Layer 3 of a small transformer language model trained on English Wikipedia (8 layers, counted from 0, width 128).
Take only the direct path to the model's output, skipping the later layers: a vector added to the residual stream pushes a token's score in proportion to its dot product with that token's output vector.

Output vectors of the tokens that the questions are about. A number n stands for n times 0.0086.
"ous": -16 -14 2 -59 16 11 -11 4 -43 -16 7 13 20 15 26 6 32 -49 2 -10 -51 -29 22 -47 -29 62 -15 51 56 0 -25 50 -44 -56 -13 30 -26 12 -47 -57 29 7 -23 56 -27 -3 -2 20 6 -4 -14 -9 12 12 27 -22 32 -49 67 15 15 57 -11 43 22 35 10 22 -34 -18 33 -22 52 64 -24 -27 17 27 5 10 -81 47 50 4 -3 12 -2 8 -9 -15 23 30 -42 69 -44 27 -1 3 -34 66 6 -19 27 -17 -10 0 -26 5 -22 -22 37 -19 16 22 46 -17 -59 19 36 15 -19 -17 9 21 -54 -47 -4 7
" which": 28 -11 13 40 30 3 -15 26 11 17 26 19 -33 25 -25 -16 -17 -13 0 -24 12 -11 3 -24 -14 21 -12 19 17 -2 -10 20 -13 -3 -28 17 18 -13 22 12 7 0 -21 2 -12 -4 25 -14 37 8 46 -37 15 31 15 -26 21 -16 -29 -1 -8 10 -12 -23 -21 -12 -16 1 3 -42 -3 27 4 5 3 -31 -32 -24 -36 10 -33 0 23 47 -37 2 53 35 6 7 -19 27 -7 -33 -51 -10 -12 -24 10 -1 8 -55 -3 32 -34 -23 -13 -58 2 14 11 3 -4 20 43 -25 -41 18 14 52 2 17 -6 -12 11 -1 10 -46
"out": 22 41 22 30 -40 -38 -5 -2 -47 8 1 -4 -13 -15 26 11 -17 5 57 -90 3 -6 30 -19 28 61 -51 26 -16 6 -38 33 31 47 -14 -8 41 -21 -57 10 -50 8 6 6 -24 -62 -12 -14 26 -12 -44 -22 15 51 -54 36 20 -32 -13 13 -35 43 22 53 29 7 40 -38 54 -23 10 21 59 32 -15 -37 -38 21 31 17 -33 -12 9 36 -39 5 37 9 70 -11 -42 4 0 19 -11 -4 2 -12 -33 -12 6 3 -32 13 20 7 21 48 4 4 -6 10 -14 -25 -10 32 -49 -16 46 -17 6 2 -31 20 -38 6 -21 -39
" name": 11 10 20 12 -9 -2 -8 -4 18 -21 -30 -19 30 -6 21 -23 26 -33 -27 3 1 42 46 -20 8 11 -15 73 -41 24 21 29 -10 4 0 -7 72 -6 48 -12 5 21 -15 32 -5 -16 16 -29 17 -16 1 -64 7 47 -20 29 21 57 39 34 37 -30 50 -10 43 -14 7 58 16 24 -44 20 55 -6 33 -2 -15 -35 -11 54 -30 -16 26 -20 -12 8 -29 23 2 -51 0 -45 -34 16 -13 25 19 -24 12 -7 2 -18 26 21 26 -22 -36 -11 17 11 15 -71 13 -13 15 8 -14 -31 6 6 -39 31 77 6 10 -22 -29 -27
"ham": -17 13 6 -51 -29 -62 22 38 31 -28 0 -54 -53 -29 51 30 6 11 59 -1 1 3 24 -33 -50 -48 -13 58 32 -12 -53 36 47 -25 21 27 -38 4 -11 -21 -6 13 8 19 16 -56 4 10 -55 -27 9 -6 49 -5 -23 26 -21 30 -22 19 -13 -5 48 27 -13 13 95 44 -10 -12 -7 23 70 33 -18 2 -13 8 8 39 27 -32 35 42 20 10 -6 0 -34 -15 -43 -12 -39 -19 40 26 -15 -39 -62 -29 -22 -15 3 -8 -25 3 -16 -8 42 26 -1 -2 -6 24 5 21 8 30 7 23 7 21 -14 30 11 15 -35 19
"red": 23 -10 -23 -2 -6 -28 11 20 14 48 -17 -31 16 -3 37 -29 14 20 0 58 -19 7 -7 20 -21 -2 -21 -8 85 60 1 31 -32 25 -21 -29 13 25 -23 -24 4 -24 3 32 4 22 -6 -4 -8 -21 2 -7 -7 19 -43 19 39 -14 8 33 19 -34 -5 86 -39 -37 33 36 -54 -22 -9 -8 39 -9 8 -7 26 -33 41 30 -12 23 27 -40 -56 3 -19 11 -21 -21 -58 17 48 -52 21 45 14 -50 13 2 4 18 22 28 7 9 -2 -4 17 -6 -10 -46 15 -2 -22 -33 -38 -25 29 -28 -6 -28 22 45 44 -18 -59 26
"te": -26 -23 5 33 -7 -4 8 -34 -38 -24 8 -23 38 12 -3 -43 47 -10 3 28 -2 44 -24 44 22 -64 22 -33 -21 8 -10 -9 6 57 -62 -14 -29 -44 45 15 -59 34 -23 41 -18 1 14 -5 -28 31 -39 4 84 69 4 17 -19 -23 -22 -25 4 17 28 28 -74 55 50 17 -8 -11 13 -5 13 31 -12 -44 9 35 -46 7 22 1 13 45 -8 7 9 -7 -4 -40 5 24 -18 7 -18 13 12 22 25 -4 29 5 29 -21 -47 -4 28 44 23 -33 13 15 -9 33 47 -22 -15 19 -21 -5 29 -48 -24 20 -27 -12 50 16
"r": 36 -3 -33 -12 8 39 53 32 -42 7 13 -45 15 -37 -25 -17 4 -7 0 54 12 -23 -29 50 49 15 20 -49 11 8 -17 11 -3 4 -17 -14 -14 41 -3 6 14 -28 40 60 42 11 -2 13 39 3 15 2 -5 -16 0 -33 17 -36 -7 22 -25 3 -26 39 -5 5 36 -10 -56 17 41 -9 11 -14 0 -18 34 10 -2 14 -6 30 27 19 -36 -4 -21 -35 -20 4 -6 -10 13 -8 -15 -8 36 -44 -27 -34 -11 20 -2 -21 26 11 34 -39 -26 16 -19 8 -9 10 -35 38 -50 -28 6 12 -5 -24 -1 15 52 21 -18 25
"ure": 61 -3 -8 -19 -17 -25 78 -24 16 -6 -10 25 -35 26 1 34 -4 17 17 -16 -10 51 -20 16 -41 39 13 7 -31 -15 6 6 28 -2 36 -34 3 -18 -34 -33 -23 36 59 -45 30 -60 22 -8 27 -37 15 -11 34 54 2 -2 -3 14 38 27 15 -22 15 29 30 -27 10 1 -29 11 56 43 -26 -7 -23 28 -14 -45 -27 -2 -33 34 -23 6 -4 13 49 24 -38 -33 -16 -31 -53 -8 -1 -10 20 1 -10 -25 -23 -36 20 25 28 8 -13 -31 31 47 22 -35 18 -15 74 -24 -1 -20 -12 -7 19 -20 32 2 11 28 28 -67
"ings": 3 -22 24 -6 -10 -8 -12 2 -28 -12 -45 -17 -50 -23 25 -6 -9 33 52 -14 19 53 -6 0 -27 59 24 12 15 5 7 -44 45 -6 -17 -14 1 12 31 -39 -16 37 27 56 -8 -39 -2 -27 -61 -15 -6 -15 31 42 -47 7 41 -19 91 17 -1 49 41 23 53 -10 16 -30 9 21 -20 8 -28 -10 43 15 33 30 32 52 -19 46 32 -46 -41 35 -13 8 -40 -22 7 -24 69 -8 -20 4 18 9 -71 -4 -38 -70 -10 -43 63 6 46 -29 60 -19 -2 -15 -22 31 -12 1 -14 15 31 81 -38 7 -21 18 16 4 6 -14
"ather": 38 46 12 -11 30 -59 8 -23 15 25 -39 66 36 0 1 -3 14 54 27 -1 -92 65 20 13 22 -14 3 50 16 26 -32 -35 34 -33 11 -8 -8 -15 -12 -11 -3 -13 32 23 37 -25 -13 -54 -36 29 -41 -2 2 54 -11 -6 41 2 23 54 2 35 -7 30 -40 -1 15 10 -50 24 -43 -14 27 -9 21 -28 -2 -11 74 61 -71 -11 -29 10 30 59 -36 -1 -53 -60 -56 35 1 -1 39 35 77 -34 45 73 43 -41 6 33 -41 12 -35 20 45 36 9 15 5 12 1 -11 -24 -41 16 73 -14 24 8 48 47 -41 -18 -60
"ip": 45 -5 47 -40 -28 -19 10 40 -13 -22 -33 -21 14 60 37 -1 1 -35 30 -17 -7 25 14 15 -2 8 -22 -20 19 -42 19 -26 9 37 36 13 -8 -10 -1 37 -36 -25 -7 -39 8 5 8 -8 -18 -16 -11 13 22 21 18 52 10 28 -13 10 -32 -14 -22 0 -2 -5 -22 -7 -16 28 12 65 -10 18 -5 -5 47 -19 12 -28 -10 12 -33 -34 0 23 22 -14 -13 44 -6 -17 8 35 -47 -18 33 -19 -15 12 8 -54 -38 -23 8 2 -15 -26 31 58 1 12 30 -24 30 -4 24 11 7 -43 -3 27 25 26 21 -27 -28 15
"orn": 10 -15 -4 17 18 29 20 -16 6 -43 -32 14 15 3 75 -25 27 26 4 -57 -61 -9 28 -8 28 -32 -27 8 42 49 -16 26 20 2 18 37 16 25 -13 35 -11 -26 -8 73 16 46 -7 -33 26 -4 4 20 2 3 -13 -35 69 -13 44 50 11 -1 22 36 23 20 31 7 -19 -23 -1 12 26 -4 41 -37 -9 -1 -3 1 52 -2 42 -6 -27 37 56 -15 -3 -6 18 -14 -21 -9 -88 46 11 -46 -20 18 29 39 -24 1 8 4 -30 44 -24 -5 7 -63 38 -6 -9 46 -33 -2 -4 16 21 -4 -27 36 19 19 -50 -19
"our": 31 -37 -33 -32 -21 -24 47 -7 -15 -19 24 -24 25 -4 11 -21 9 10 41 -16 15 33 -22 -22 -32 31 -35 -18 62 46 -2 -15 -42 8 88 -15 -30 3 -25 -9 6 -9 -18 17 18 26 -1 -22 55 -14 -22 7 -16 3 1 2 6 -37 -9 -22 -9 6 -54 21 27 38 20 28 6 -14 27 13 33 7 6 38 7 24 -3 -25 19 12 13 37 -31 37 38 10 10 29 -15 34 14 -18 2 -25 -19 -35 -13 -27 11 -31 40 22 44 8 32 33 66 -12 -21 -32 23 9 59 -7 -2 -41 -6 31 -9 8 24 34 -11 -51 -18 -19
"able": -46 -3 -30 -10 -32 -41 -19 -9 -2 -13 19 -12 4 -1 -28 13 14 -23 32 0 -16 3 19 -47 -31 54 -28 -37 16 -24 -25 7 9 47 -56 -21 -39 -1 -48 -41 6 21 15 56 7 4 14 9 5 -19 29 -40 13 31 9 12 -15 -50 39 10 1 2 25 57 -22 -10 34 5 -7 7 52 52 -26 46 -8 -60 -27 16 -19 4 -49 -16 -12 -14 -72 22 -2 -5 12 4 -28 68 36 33 -5 15 25 8 -35 13 15 -62 -23 -37 -28 -2 10 -28 1 35 82 -79 -8 41 3 12 -10 -41 9 25 5 -27 -46 21 -2 -31 12 -5

Each question shows what one neuron of this layer's MLP adds at an activation of 1. A number n stands for n times 0.0032.

n137: 0 30 49 -21 5 -10 43 -21 -4 27 30 14 23 43 19 -7 5 17 37 23 -1 -14 17 -22 15 -7 0 -25 36 18 -13 7 19 10 -5 24 10 -3 -16 -11 -7 -3 -3 -4 6 16 19 -7 2 -13 -1 20 -8 -17 8 46 -23 15 20 22 -1 -23 -46 21 14 -15 23 4 -4 -5 3 49 16 21 -7 10 23 -17 -3 20 16 2 7 -44 -14 26 10 -17 20 -18 -17 -3 -24 -15 49 12 -3 13 24 27 9 -3 12 -3 -35 12 16 -30 -10 -23 4 36 -7 10 50 -12 18 -18 2 -6 28 -11 19 61 22 1 -29 51
Pushed down most: "ings"

n169: -19 -12 -11 -22 -21 -14 -37 10 -18 -13 -14 -23 6 13 -14 -22 -19 7 14 30 -14 5 14 52 -15 15 67 28 15 -3 -5 14 45 -12 -53 29 -20 13 18 4 24 24 5 20 -38 -14 3 0 3 -24 -3 -8 34 26 18 44 7 -26 24 10 -1 -37 5 -16 -13 27 -7 4 70 20 -19 -16 -64 -4 2 -49 -21 47 -5 -7 -8 -36 22 18 -14 13 22 -7 4 -3 3 8 15 -18 12 -19 -5 10 13 15 -20 -1 -17 -11 27 48 9 20 18 -1 -25 1 -20 -19 -9 2 -24 -21 28 4 3 1 -7 21 1 4 -12 36
Which three tokens does it push up most, strongest first? "ings", "te", "able"

n81: -34 -61 -1 -21 -35 -17 3 -3 -36 18 3 -8 -5 18 2 3 53 32 -36 -38 19 -65 -5 -20 23 -2 -29 -15 4 22 2 -14 -16 5 27 -18 25 -6 -7 11 12 -32 -18 4 16 -2 -1 0 21 19 -11 -12 -18 17 12 2 -28 1 -7 15 -45 -1 1 12 -19 -3 14 31 -10 -6 25 -21 23 -18 9 12 -24 42 31 -34 19 4 24 7 -20 -13 -20 -10 20 26 -26 43 -7 -32 -22 -2 30 17 18 31 4 16 3 -30 8 -23 -5 25 -15 -9 13 -4 23 14 -3 15 11 19 -29 51 -8 41 16 1 -35 3 1 3
Which two tokens does it push up most, strongest first? "our", "orn"

n179: 46 -11 7 -8 -2 -15 8 -16 25 7 18 -15 -16 14 -8 -5 -17 17 -20 -12 -3 -6 3 -12 -27 10 -2 29 13 11 24 -4 9 -69 8 17 -3 8 5 8 47 -15 50 -5 14 4 -16 -6 24 -11 4 29 30 -40 9 -5 21 -17 12 -14 -18 -2 -1 -27 -20 -17 -26 -9 -12 -1 9 6 -7 8 8 -18 21 17 -6 6 -33 -38 -3 4 6 9 -18 -42 -6 56 30 -1 17 18 -13 5 12 -24 -40 -14 -55 15 16 -14 -30 42 5 4 -6 49 -16 29 17 11 -12 -21 3 7 -15 39 1 -26 -12 -23 16 -6 -30 28
Pushed down most: "te"

n312: 14 11 -1 13 50 27 18 10 -1 -3 55 13 15 -1 -34 4 -23 26 -1 28 2 16 13 11 -1 -13 -30 14 -8 7 36 3 -27 -31 -20 -19 11 -37 -45 2 20 -24 -20 -42 -6 1 6 1 -15 -20 11 -12 -6 -36 -15 19 -8 -14 21 -31 6 1 -50 -3 -9 7 -14 1 25 -5 -42 -7 -19 -12 -5 -2 6 -2 -10 37 26 49 -45 11 -29 14 13 -15 -29 -1 -22 10 -19 -23 42 -13 27 4 45 -33 -5 -7 -20 -20 -2 -12 -20 -41 -3 -1 -8 14 17 9 18 12 5 -27 9 51 -2 12 20 -36 -19 30 -39 10
Pushed up most: " which"

n311: -15 16 30 19 16 -16 -29 12 13 11 20 -2 39 11 -8 19 15 2 63 22 7 -22 -1 11 -14 -33 -7 -4 -11 17 17 4 39 -5 25 -3 -6 -17 15 4 0 -15 22 16 31 9 17 -49 -1 -10 23 -34 42 -5 -13 -8 1 4 8 -25 23 14 -27 6 28 4 -4 4 15 -7 -12 -26 -10 8 8 9 -36 9 18 22 20 -31 -23 6 -15 34 29 -26 -26 26 -1 35 -13 -43 -35 -33 -4 2 19 -14 3 5 3 -1 1 -16 -7 37 -17 1 36 -18 14 -16 2 0 11 9 -50 -32 30 -27 7 2 17 27 38 -17
Pushed down most: "ous"

n195: 18 -5 -13 -16 -12 -7 10 -57 5 -33 1 8 38 -28 27 -5 -11 -9 -9 -13 0 30 -18 -12 -17 8 20 9 -2 11 18 -2 -20 26 6 -1 -17 -9 14 10 21 15 18 -1 5 -35 -23 10 17 -29 8 -33 -11 16 -8 -7 -21 -31 -22 -18 22 -23 -20 9 -18 -44 -10 50 -16 31 20 -13 28 24 9 7 33 10 11 -5 30 12 -1 6 -6 -14 -23 -28 -17 -49 0 -16 12 22 32 -13 -31 -2 -3 -3 6 16 -3 -38 -14 -21 26 -44 48 -20 52 -13 8 7 14 -11 -9 -20 -18 39 6 59 -25 -42 11 -51 36 -30
Pushed up most: "our"

n180: -25 -19 3 -17 3 24 -27 -46 -1 -12 27 15 27 -33 -8 3 4 -20 -10 -40 19 -18 35 18 -27 -8 -40 34 -4 5 -13 -5 -14 31 -21 4 -38 -46 6 -2 18 9 5 28 -19 11 28 -32 -28 -13 -5 -54 11 33 12 24 30 22 5 31 12 36 -4 -10 -33 6 5 3 16 -11 2 -5 -28 28 28 -9 22 37 1 -18 -23 -3 33 -9 -32 -7 4 -38 44 -16 -20 14 35 -29 21 -16 9 -9 -16 6 29 21 0 7 -8 14 -25 -18 47 11 -34 16 5 15 1 9 -11 3 -33 19 -22 25 -28 -12 60 12 36 -42
Pushed up most: "able"

n167: -8 -38 -30 -15 30 -9 13 8 20 27 -10 -10 11 -15 -17 13 -8 -45 -35 31 -27 -19 49 -10 31 11 14 30 -34 31 -11 8 -18 -33 -13 -8 -13 13 -7 14 -2 16 29 -4 2 -9 25 -3 30 3 -22 -5 9 -11 3 18 9 -7 1 -5 -8 -50 -27 13 55 13 -21 -10 -6 -13 9 22 26 39 13 15 -16 21 -9 -4 19 -29 -16 -25 1 11 -8 -21 24 42 3 -17 -16 2 13 -42 5 19 13 2 -19 12 -35 -12 -19 -20 -11 -7 12 36 30 -13 -4 -12 -40 -10 -12 6 1 17 17 15 52 24 31 -3 -12 5
Which two tokens does it push up most, strongest first? " name", "r"

n95: 40 6 -3 23 16 3 -7 32 -12 -8 -30 7 1 19 -9 9 -9 -27 22 -34 -1 31 -6 26 52 4 16 5 18 7 -1 -18 -14 12 -31 28 -24 49 -23 22 -16 35 0 -9 -19 -40 28 22 11 -20 22 -9 -41 37 36 -2 14 -15 4 -16 -20 -28 -4 -26 -13 22 23 -37 3 -13 -29 9 -23 32 -13 -13 -14 16 -7 -2 -11 1 29 10 -23 20 -20 -15 15 -22 0 8 23 14 -48 18 -48 -18 31 -1 -20 -15 19 -4 24 -2 15 -15 7 -29 45 16 9 17 16 -8 -17 -16 21 -12 -35 20 -19 22 37 -14 -10 3
Pushed up most: " which"

n93: -3 11 21 -7 -12 -33 18 10 21 -10 38 -1 9 -7 11 0 -3 -7 48 5 -22 -11 -12 33 6 21 6 -20 4 1 4 32 -29 -64 19 -5 28 -7 -7 28 10 17 -8 12 -35 -27 9 -11 23 -1 1 -14 14 -33 12 -1 -8 1 6 -25 19 -1 0 -27 5 17 36 -1 11 42 39 8 18 32 -12 25 19 20 1 -8 31 3 -1 49 -8 3 -8 -18 5 18 11 -15 -6 -20 8 27 -3 -10 -21 -32 3 -7 -10 18 -15 36 -8 -17 16 -6 -13 1 -13 2 55 10 -20 -57 -34 43 46 16 -6 -64 14 9 -4 -4
Which two tokens does it push up most, strongest first? "our", "ham"

n300: 7 -13 -5 1 -20 3 5 42 -12 -7 33 1 26 46 -11 6 10 -31 -13 15 11 2 -27 -7 15 18 14 -13 48 41 -11 66 8 10 0 11 -5 15 -19 -10 -10 -47 5 -23 -3 42 11 19 16 -13 31 -24 -14 -13 -27 -25 -11 -10 -13 17 -16 -56 13 -6 -40 -17 -3 10 1 -19 9 0 -2 -29 14 34 14 -12 -8 47 21 6 -35 24 12 7 54 19 -21 14 -41 -15 -17 -51 11 -4 2 -5 -23 22 7 11 24 1 23 4 14 -27 26 23 12 -3 4 -24 -1 25 -16 -7 36 1 8 -14 14 30 44 -11 -3 -2
Pushed up most: "red"

n317: 9 4 19 2 -23 8 23 -4 -17 -11 15 -19 -15 20 -10 -38 9 0 -21 -23 -29 10 -6 -17 12 24 1 8 23 29 -5 23 -2 1 -32 -41 22 -3 15 -28 -9 -33 -27 31 4 2 15 -8 -18 -14 7 7 -19 6 6 -1 15 -24 -43 12 1 31 -5 3 -42 31 40 -10 -1 16 -12 27 12 10 9 -13 -27 -19 -12 3 18 -42 -11 10 17 -2 42 18 20 -8 17 -3 2 -24 1 17 -11 23 29 -3 45 11 -4 -24 8 5 23 8 29 -31 -8 -18 5 -4 15 -25 21 -16 25 4 -19 -18 8 38 28 13 -31 12
Pushed down most: "ure"

n83: -7 -4 -20 43 -30 5 -8 -33 -3 10 -25 -17 17 -14 -19 1 23 9 -36 -4 -13 12 10 12 9 18 -8 5 13 -24 21 -5 -18 21 -23 -32 -11 -5 -2 -29 -30 1 -9 -24 -7 -28 45 -25 1 10 -6 10 18 -1 0 11 -8 9 15 -8 41 40 -8 -40 17 -39 -18 11 -2 2 43 4 -14 -33 24 42 -26 28 -27 -16 32 -16 6 -21 -18 -17 13 14 -5 6 14 -31 -2 45 -17 38 4 33 -26 -26 34 7 10 36 8 -1 22 6 14 4 5 10 1 27 12 -17 -1 -39 -3 16 -8 -1 41 -20 23 -25 10 6
Pushed down most: "ham"